Layer 5 of a small transformer language model trained on English Wikipedia (15 layers, counted from 0, width 128).
A neuron's activation on a vector x is GELU(weights . x), where the dot is the dot product.

Input weights of the MLP neurons that the questions are about. A number n stands for n times 0.0017.
n56: -70 -133 85 -253 -24 -103 -74 -196 34 -114 -27 65 134 -58 -30 -50 -17 -12 54 3 19 21 24 84 129 128 22 57 -99 75 -58 -87 71 -81 -66 249 -56 -32 9 56 -33 45 -27 -58 142 55 39 -15 0 122 -115 -53 -98 -14 49 -39 -132 -3 146 -29 80 84 -67 -43 88 33 -75 -53 22 -23 -97 38 -37 -19 -110 238 -125 159 8 -142 -175 -56 -99 -144 108 -76 54 -125 133 65 310 -208 24 180 26 79 215 165 97 141 -85 -75 -28 124 -42 -83 60 -123 158 38 12 -113 46 -171 -71 -84 -467 -115 -216 124 -93 180 149 171 81 -8 -31 140
n73: -91 -99 13 135 116 32 -71 73 -121 -100 -65 203 102 -102 -335 91 -142 -59 24 -9 -74 123 -48 -77 160 -208 -19 33 -67 -271 85 52 112 117 -174 -80 19 -159 -79 -41 15 -83 -24 10 83 -26 114 168 -24 10 128 16 -73 -21 -23 -48 28 66 -51 67 -6 -210 -22 81 23 -181 181 13 -45 -129 11 128 62 -30 126 -23 -19 -9 -136 -87 -45 0 33 -126 -42 88 89 263 -104 -104 81 -21 88 -45 -38 44 -10 -5 -66 -20 34 274 -48 43 77 30 -4 80 -57 141 5 -20 -53 -139 3 140 34 19 22 -16 20 158 0 27 -24 83 -186 89
n112: -20 -135 29 137 -118 66 -66 92 63 73 -120 120 39 61 -22 267 75 -20 -72 59 133 85 -17 28 37 -164 -104 247 -140 34 -68 28 -32 66 -112 51 180 -39 -153 -41 36 146 114 150 59 184 151 61 62 -172 -76 22 -27 68 -49 -27 -70 91 -57 -98 -28 -191 94 46 -139 -205 153 -4 -210 224 -13 202 0 -23 53 -78 0 148 175 27 63 -3 -261 -70 -270 27 117 78 -88 -25 -161 90 128 38 -212 -3 48 -198 -11 42 141 -74 36 -105 204 26 -36 -24 -132 61 -49 26 -95 -276 -57 -6 -19 12 -36 -62 143 -62 94 -46 -67 -101 44 -62
n135: -73 -39 -59 -126 -97 -65 -3 -25 -9 76 -23 -64 100 -132 72 51 -78 -54 79 -14 13 -77 40 -125 -28 82 104 35 -6 110 -42 -55 104 -77 16 -9 140 57 -51 54 -112 32 25 -107 161 90 0 33 90 42 80 -56 94 250 28 -137 -61 -20 48 49 88 56 -56 -45 127 49 -192 195 -90 109 -51 61 -70 -126 3 25 -58 103 -147 33 -208 -137 -74 -16 -62 -9 37 -113 -213 -78 46 146 54 121 -82 -11 93 69 -182 105 -59 -28 -100 -18 -4 60 54 -32 23 83 -66 -101 195 53 -199 -201 29 -96 72 -49 267 96 88 55 -14 46 -44 -55
n154: -3 187 104 19 -111 -62 -66 -93 7 198 -59 -58 -183 24 81 181 213 -154 169 -101 -9 -173 -22 97 136 -127 23 14 -36 148 -159 101 0 5 -62 17 66 164 45 -30 125 56 54 19 77 61 63 3 -26 -98 -129 -4 -19 67 -223 28 -58 153 -48 -24 -56 -101 -34 268 -99 30 53 67 31 -5 39 -76 69 -46 -126 -307 6 33 -180 90 122 61 67 213 -175 19 -131 53 80 56 33 -17 -151 158 -132 -142 118 93 167 -57 -56 -132 -49 122 188 -123 0 125 52 -67 -225 120 59 -198 -63 9 22 -58 -34 23 -117 -43 -82 3 35 -81 144 -36
n172: 26 -180 -68 50 37 170 -84 73 -152 78 -90 17 103 16 87 7 153 -45 -91 -101 -15 211 66 241 147 -91 -3 -18 22 -4 -167 67 79 103 -71 67 -43 -241 -140 -48 80 185 3 -98 -118 -75 184 -65 -211 52 126 -195 -46 88 109 17 124 197 56 123 -30 13 -22 -15 121 -111 69 58 -93 -106 81 78 74 -106 230 -93 -202 -44 -4 93 80 -6 -36 -56 46 67 -144 -39 -39 -22 20 -55 74 23 -119 -79 135 -253 131 -103 -27 32 -180 -136 0 -98 -77 75 137 -92 -82 -175 201 24 -100 105 214 18 139 -72 -55 -95 137 30 -3 -144 36 41
n188: -25 -55 -57 33 -47 -91 -167 126 -181 56 -82 11 -8 -37 -55 -59 13 9 80 88 -73 26 56 -42 9 48 73 114 -177 -31 -69 7 -95 -61 -10 -5 -2 29 58 54 16 -13 92 -4 10 39 16 -186 -51 -63 100 -12 55 13 -12 31 110 50 76 -39 -2 13 -62 10 6 -23 96 103 -21 75 12 -24 -17 31 106 64 -6 66 -88 -34 49 -28 -85 -6 -31 59 59 115 2 -86 9 63 8 99 -57 -76 -107 -51 66 48 -75 -178 -80 4 8 50 10 -60 -2 35 20 24 43 42 96 -141 35 231 123 -101 39 140 6 -8 -37 5 -50 -57
n232: -18 -230 42 169 76 -61 9 -61 190 -109 0 139 -51 59 0 -41 51 -123 -8 -11 -103 -167 -54 -85 189 -39 -147 47 -77 -300 -9 -52 28 -38 -72 -29 49 45 55 67 -129 82 -261 -94 -28 171 117 -16 -27 81 17 23 -78 -21 30 122 23 -18 30 -83 24 29 -34 105 -8 -77 10 62 74 -43 129 201 -103 -132 -33 -16 -50 48 43 137 -78 65 54 -25 2 -48 25 -44 -98 40 127 -111 7 251 28 -261 -75 -142 41 -86 56 -26 -72 31 26 -210 -49 163 221 110 -8 3 130 25 -88 60 20 19 104 -73 112 6 65 -24 -15 65 -68 105
n276: -48 -219 28 11 -43 -30 31 -61 -33 -74 -27 10 -184 29 0 76 2 -69 118 -29 -34 -7 5 36 -70 -67 174 26 -86 -199 -84 38 110 8 0 -63 43 -107 -116 -20 25 79 -135 154 -103 22 -87 128 -164 -43 84 46 22 77 3 -58 -40 -37 114 -22 62 49 -27 -21 -132 -105 131 168 -102 67 -55 26 0 -10 129 33 -10 45 -132 -8 11 -47 7 -57 -58 142 66 110 -23 -16 70 -10 25 -43 47 102 6 -51 -7 94 -49 100 -21 -75 -89 62 47 68 74 -80 6 0 -85 -48 9 -71 37 134 118 -45 9 11 2 4 -21 105 17 64
n282: -11 -66 127 -66 -89 144 98 37 12 -67 131 129 -93 -67 60 132 -25 -12 40 21 -57 126 -125 65 -24 -72 -20 40 24 45 75 -28 51 -5 6 132 9 96 -17 92 36 42 -75 9 -107 -86 65 -46 -186 29 -61 12 12 -92 -30 -65 -197 -188 -24 26 33 229 29 3 112 17 75 81 115 215 8 31 -164 69 38 51 58 70 -16 -5 -20 12 30 28 16 -224 214 -63 103 79 -67 65 -77 19 -69 -15 2 18 -317 -55 -60 0 85 40 -84 -48 6 -93 143 -76 12 39 -23 10 -30 -2 -224 -72 -34 5 -92 -37 -119 15 49 63 -220 84
n319: -141 -93 -207 99 -168 28 -10 -102 79 42 -68 -42 85 -53 -61 -172 26 -79 204 -139 -60 -105 79 -111 7 58 -74 0 -132 -62 -94 268 14 -64 8 109 78 75 -20 -203 -107 -24 -191 126 -102 178 115 -18 47 29 18 -36 60 180 167 218 -51 -33 190 7 -17 65 65 82 25 -119 -69 -94 -96 64 9 155 39 -105 151 -61 -15 291 126 136 95 -167 -154 -111 44 -3 -233 36 -78 147 11 46 4 -7 -6 82 -85 -14 -165 40 154 -100 -76 153 -8 130 54 -58 -6 -20 -87 87 -41 -37 77 -33 120 125 83 -30 240 -32 -98 -24 -179 -227 -48 49
n387: -75 -46 64 236 97 175 15 -203 -3 93 84 145 -161 -17 -94 25 122 8 133 0 97 -18 -50 -62 -41 -195 -102 -3 194 -163 162 -48 -6 -35 64 22 260 -93 8 18 -70 -94 -29 -116 -24 -6 73 111 -57 -183 66 -39 -49 -97 118 26 -43 44 9 25 -45 29 -46 -3 38 -110 45 -7 157 -5 131 -60 110 -10 27 80 -134 22 -7 42 -3 -80 38 119 -203 -78 83 32 -147 -91 58 63 -94 -69 -85 -161 97 -143 12 69 3 109 90 -165 -15 13 -188 40 67 106 243 -69 -79 -57 -20 5 -50 -59 53 -73 8 -139 108 185 47 14 87 -50
n406: -82 53 -38 107 142 23 86 55 -15 -77 -6 65 -63 -80 -98 -20 -74 -75 215 -47 -62 304 -141 -129 -16 111 -144 46 -79 -27 -115 -169 48 34 9 93 127 77 -19 117 24 -33 55 -79 100 -39 -101 -10 -63 199 -180 77 -42 -59 -93 -17 -63 49 -181 -64 -3 99 -62 172 144 14 66 162 0 106 92 183 -11 -33 -25 50 72 -96 -120 -105 13 7 -52 -46 -36 16 -43 -7 95 0 -12 10 -134 71 137 -128 84 9 -165 -6 -87 95 70 219 -70 12 -57 73 -27 -43 9 -72 62 -186 -13 -50 6 -113 -46 -25 -23 10 -54 -30 -5 -9 97 -40
n413: -125 25 111 -57 65 116 -42 73 121 -117 -140 -193 -130 -121 -115 162 -196 -58 -115 -137 175 90 12 37 -239 -90 -21 62 -126 106 -92 -24 54 -12 -163 25 25 -130 -26 173 104 -122 151 144 -104 3 81 -75 130 84 20 105 -38 14 48 129 127 67 -93 -37 12 -17 -169 135 -22 -33 -29 -183 -120 -39 71 -82 -26 -13 40 -73 88 -91 66 -41 70 -26 -163 -142 27 29 62 -96 127 -27 -15 -18 62 -91 -42 80 -17 99 -27 52 79 -89 0 117 86 70 7 -63 -53 119 30 74 156 94 11 221 27 -124 28 -16 14 78 92 3 -6 -124 -69 13
n424: -93 -52 3 -65 -149 45 -92 -12 117 144 -82 3 -56 -54 82 -72 -69 -26 -16 -20 100 -74 226 44 68 -102 19 -53 -50 -59 82 -39 -46 10 24 243 91 -105 -29 200 -104 30 21 76 -38 105 231 149 21 -42 -3 26 3 -18 112 42 -48 56 -89 51 61 -26 105 -148 -36 -126 -160 -177 94 217 -14 -44 -173 -135 88 -19 -29 48 4 -16 -92 -49 -15 50 52 160 -136 -251 3 -27 5 -24 -102 -60 -50 -214 12 -57 -56 -43 105 127 99 142 80 -128 -102 -74 251 -54 99 -20 34 36 -70 90 -173 8 -100 62 -3 37 156 -133 -18 -38 35 203
n429: -69 -12 -149 79 -41 -66 70 119 -114 130 -127 116 23 27 34 35 90 -98 -72 -45 -17 69 50 39 56 5 126 26 -53 5 20 10 25 78 -67 28 26 63 -103 47 108 5 75 -36 -41 -14 -85 -4 -34 -56 -80 16 62 5 -63 33 -79 -132 24 -23 84 -110 -15 62 65 -16 86 -86 -33 130 13 -66 -95 -63 37 98 -63 -94 -23 58 84 9 -68 -168 -63 26 37 132 -75 -96 -188 115 239 -19 28 -20 8 22 52 11 -17 -33 -44 -68 -20 -10 -14 129 77 -38 -63 -115 -105 37 -77 -19 -62 148 -70 -17 192 52 -82 -64 -56 84 104 -5

Each question shows a token from some text and the vector x that enters the MLP there. A number n stands for n times 0.01.

")": -20 -256 -128 125 6 107 107 108 18 -111 123 134 -26 23 65 40 -32 7 -127 46 -76 76 90 -70 60 11 -174 135 14 123 13 -17 151 0 -87 -94 -8 63 168 26 56 50 -37 -80 37 36 53 -108 180 177 77 -50 79 -8 -52 -55 19 15 27 76 -53 0 122 53 -59 0 -68 -97 -233 -7 -1 -19 18 -212 -90 114 -61 9 -191 -46 44 114 12 310 -97 50 -100 -36 122 111 -22 -14 16 4 -22 -41 -156 56 -23 3 -22 153 -116 -118 41 107 -172 -98 -28 -133 36 109 -76 -23 80 43 152 -47 -1 -79 -148 24 -38 -201 -18 -70 133 -11
Which neuron lights up most? n172

"ip": -73 -130 -195 -66 -51 26 132 6 -19 -60 114 -33 -18 55 119 58 -69 34 -197 10 49 -49 64 108 59 38 -11 337 -15 -34 63 13 -59 -124 -36 -113 57 -36 195 -37 -143 13 15 -67 2 47 62 124 176 133 -82 -63 96 -35 -5 -54 -33 181 30 32 57 67 96 -79 -136 0 -128 -48 -111 -165 26 -158 57 -61 -13 76 -36 -42 -186 46 42 74 120 186 -20 -41 -64 -16 64 88 23 115 69 -44 99 -107 -17 79 132 15 -117 66 -136 -105 113 36 -51 -110 76 -7 20 136 -276 -32 33 40 1 52 -67 -99 -84 41 -71 -100 -58 -23 61 40
Which neuron fires most, and how strongly? n424, at about 1

" Bi": 18 -190 -235 39 30 56 143 102 14 17 142 88 5 143 133 103 -134 111 -271 -58 33 3 123 -60 -173 62 -54 162 33 137 57 -149 73 3 25 -146 -69 99 217 -49 -99 -39 -65 -5 -184 -67 70 60 162 10 21 -96 12 22 -143 -38 15 49 32 47 15 -41 -38 -107 5 215 55 10 -147 -85 6 -109 -31 -39 22 27 -48 95 -181 51 -19 51 109 244 -135 6 -97 -87 76 19 6 23 18 33 23 -137 -145 8 76 -36 -161 66 21 -99 12 -22 -74 -108 209 -39 22 105 -118 -52 57 36 82 -52 -37 -26 3 178 -23 -59 110 -101 -4 31
The two highest activations, in order: n424, n232

" for": -113 -129 -191 -27 52 110 134 57 100 -27 150 112 -46 66 43 7 -68 -34 -175 70 30 343 60 -117 -83 66 -111 154 58 -39 46 -38 15 140 -62 -110 35 39 204 16 -14 33 -79 -75 87 -57 85 -7 150 64 8 -14 98 -39 -8 -11 -11 116 74 103 -1 -23 -4 -99 -67 62 -85 -62 -103 -100 98 -49 2 -72 -49 10 -31 -73 -67 -153 0 5 156 173 -22 -51 -91 85 58 -28 -14 72 56 103 -67 -136 28 -20 -16 2 18 20 49 -181 18 22 -35 -129 50 -33 -252 126 -197 -113 154 99 3 0 -13 -69 -16 116 -186 -162 46 -77 127 62
Which neuron fires most, and how strongly? n406, at about 1.4

" to": -78 -224 -100 -88 83 -33 83 31 34 -150 58 159 -35 95 -80 -26 24 26 -62 46 -39 246 90 -160 15 103 -144 214 141 -24 146 91 31 41 96 -132 41 -25 246 0 -39 -27 -17 -82 95 -66 56 -20 242 115 -34 62 83 -71 28 27 59 122 105 -36 102 23 0 -91 -141 17 -46 -87 -52 -29 81 -57 18 75 -40 30 1 -33 -102 -111 -15 24 28 192 -55 -24 -87 108 83 -55 38 9 145 55 -5 -82 -47 -52 51 -35 21 53 -45 -190 -4 59 -11 39 23 58 -219 97 -212 -160 56 59 74 -55 -26 -111 -107 98 -166 -127 -89 -87 -54 8
Which neuron lights up most? n73

"9": 17 -260 -136 -131 -9 -44 57 42 180 -139 127 -45 -41 66 164 23 -88 -65 -65 122 -28 126 72 -54 -10 57 45 218 143 37 -33 -2 107 80 -93 -101 -39 131 250 -24 -2 29 -173 -20 -94 5 54 -108 164 213 40 -55 99 -10 31 31 156 -14 18 116 11 -80 48 -4 -113 86 -134 -118 -205 -94 -66 -144 -83 28 -11 -108 8 10 -72 -40 82 58 -38 200 13 -3 -23 48 202 103 8 -12 29 11 43 -76 -151 23 152 44 -40 50 -67 -90 -18 49 -61 -109 -13 1 -42 23 -88 -5 22 -24 29 -47 29 -97 -88 131 -238 -97 -31 -39 131 77
The two highest activations, in order: n413, n232

" did": 73 -147 -23 12 43 168 143 130 13 -54 177 125 -40 -54 -37 -1 -87 -108 -147 156 -72 111 6 -163 -45 -8 -145 207 82 21 99 6 163 -10 10 -2 43 73 209 101 63 -30 -95 -1 -23 -117 122 -74 228 -7 -116 10 15 0 -31 134 126 -16 30 -140 81 -38 9 -109 -8 111 -93 -48 -105 27 37 -139 -20 -11 -37 92 22 -128 -99 -71 -124 -9 103 202 -113 29 -201 119 129 -52 -51 97 -32 169 6 -119 -118 23 11 -31 -62 152 12 -247 -55 -43 -81 11 -51 -104 -108 123 -85 -34 58 22 40 -2 -48 -35 -50 42 -52 -82 36 -90 5 144
The three highest activations, in order: n406, n282, n232

" ": -65 -115 -153 -112 0 34 50 -71 161 -171 81 -21 101 -55 78 67 -17 12 36 -6 -74 192 42 -20 -60 42 -184 226 167 8 72 78 88 15 -19 -192 -100 -30 207 27 -60 59 -112 -78 -133 -44 38 3 203 151 44 153 165 -47 -29 74 61 -13 -2 47 44 -60 101 24 8 35 -86 -143 -176 -67 -42 -79 -95 -83 13 14 -38 -12 -101 -64 96 75 22 237 -50 -7 -71 104 35 114 12 44 125 -20 -33 -215 -70 2 156 -12 -73 73 -94 -57 45 23 -115 -63 37 36 -25 60 -165 3 56 -24 157 -38 -39 -155 -124 132 -124 -147 -33 -72 111 68
Which neuron lights up most? n232

"S": 16 -94 -154 -2 -137 -32 56 46 -15 -49 108 102 -39 66 213 106 -55 51 -100 68 -152 50 83 8 7 111 -127 274 61 35 88 -100 -19 6 68 -206 -84 23 338 32 67 48 -83 -121 -37 -52 -20 -93 185 126 -21 -60 157 -17 9 109 68 -95 -23 126 29 -22 110 -78 -60 -24 -1 -34 -64 -55 -13 -90 -53 109 -27 0 -48 -74 -131 -44 -62 -5 4 221 -38 -28 -31 81 151 113 51 12 -82 -61 -37 -50 -120 19 81 37 116 -67 0 -89 -54 34 -46 -83 45 -14 -76 42 -125 -56 153 -8 123 -10 -71 -64 10 61 -231 -209 -55 -15 78 82
Which neuron lights up most? n188

" Cal": -79 -79 -42 -120 54 93 7 97 61 -31 93 74 -55 -138 117 95 -5 2 -197 30 34 15 58 -91 -34 33 -154 182 121 -68 111 -168 88 41 -48 -195 -122 75 256 16 -120 13 -136 46 -159 -23 20 56 43 55 39 -81 61 5 -53 -144 102 7 240 -70 6 -145 55 24 -12 -25 14 -95 -58 -174 -52 -330 83 -76 46 -21 -25 80 -152 -56 -52 76 54 218 109 -25 -135 114 105 152 65 35 16 38 -95 -38 -62 7 273 44 -39 13 -7 -105 -14 47 -56 -134 84 -16 -72 138 -122 5 67 -38 206 -18 2 -7 -41 16 -74 -56 3 37 127 -48
Which neuron lights up most? n154

" successful": -55 -109 -132 -9 -11 22 8 -32 44 18 118 141 -45 45 14 -19 -65 48 -137 270 8 69 76 -78 5 -14 -3 168 258 -68 27 -78 121 -87 30 85 165 10 149 119 17 55 -44 -26 61 -48 120 -21 62 24 -91 -49 11 33 53 8 96 64 120 28 58 43 20 -16 -85 121 -88 -115 -255 -112 70 -174 5 -10 -77 47 28 -77 -95 -16 27 -1 95 302 -101 -17 -254 62 141 0 -61 73 5 4 93 -65 -115 12 -19 -12 -21 42 22 -237 -4 7 -20 -57 37 -45 -201 53 -180 36 -96 85 -5 40 -96 -97 -8 120 -174 -120 -90 -66 61 137
The three highest activations, in order: n424, n387, n429

" of": -42 -236 -209 39 101 80 34 0 -14 -112 104 41 -13 160 -28 99 -36 -170 -234 80 67 321 51 -64 -19 25 -138 121 52 26 62 -93 91 128 9 -118 -43 35 189 -12 6 57 -56 -78 138 -21 146 24 96 33 15 -51 64 -3 -106 -30 48 178 60 93 26 -1 63 -104 -99 115 -108 -136 -164 -137 55 -41 -62 -8 -105 123 -3 -5 -210 -15 22 74 -10 146 -109 48 -120 86 106 -15 55 46 74 81 -29 -5 -45 68 86 -6 -56 -48 4 -29 -64 39 -27 -132 -12 7 -164 76 -168 -172 123 113 70 13 -60 -69 -95 118 -109 -81 -39 45 134 16
Which neuron lights up most? n73

"ig": -12 -117 -75 -20 -43 55 28 52 125 -89 140 -4 45 84 220 -42 -16 -35 -163 -36 10 -47 23 40 89 72 92 302 41 -74 68 -84 94 9 49 -134 -19 23 172 54 -74 -11 -66 -49 -7 -68 156 -27 142 70 20 -3 94 -72 -27 -37 45 127 45 -20 35 110 69 -121 -183 39 1 11 -128 -91 89 -192 -101 10 -30 88 9 -127 -167 -37 85 -44 78 148 1 -68 -148 5 67 33 12 28 44 -89 -51 -87 -132 -69 192 14 -66 101 -124 -129 19 24 14 32 87 40 -165 -28 -175 -11 -8 224 145 -71 -64 -135 -106 137 -97 -101 -45 -95 122 60
Which neuron lights up most? n172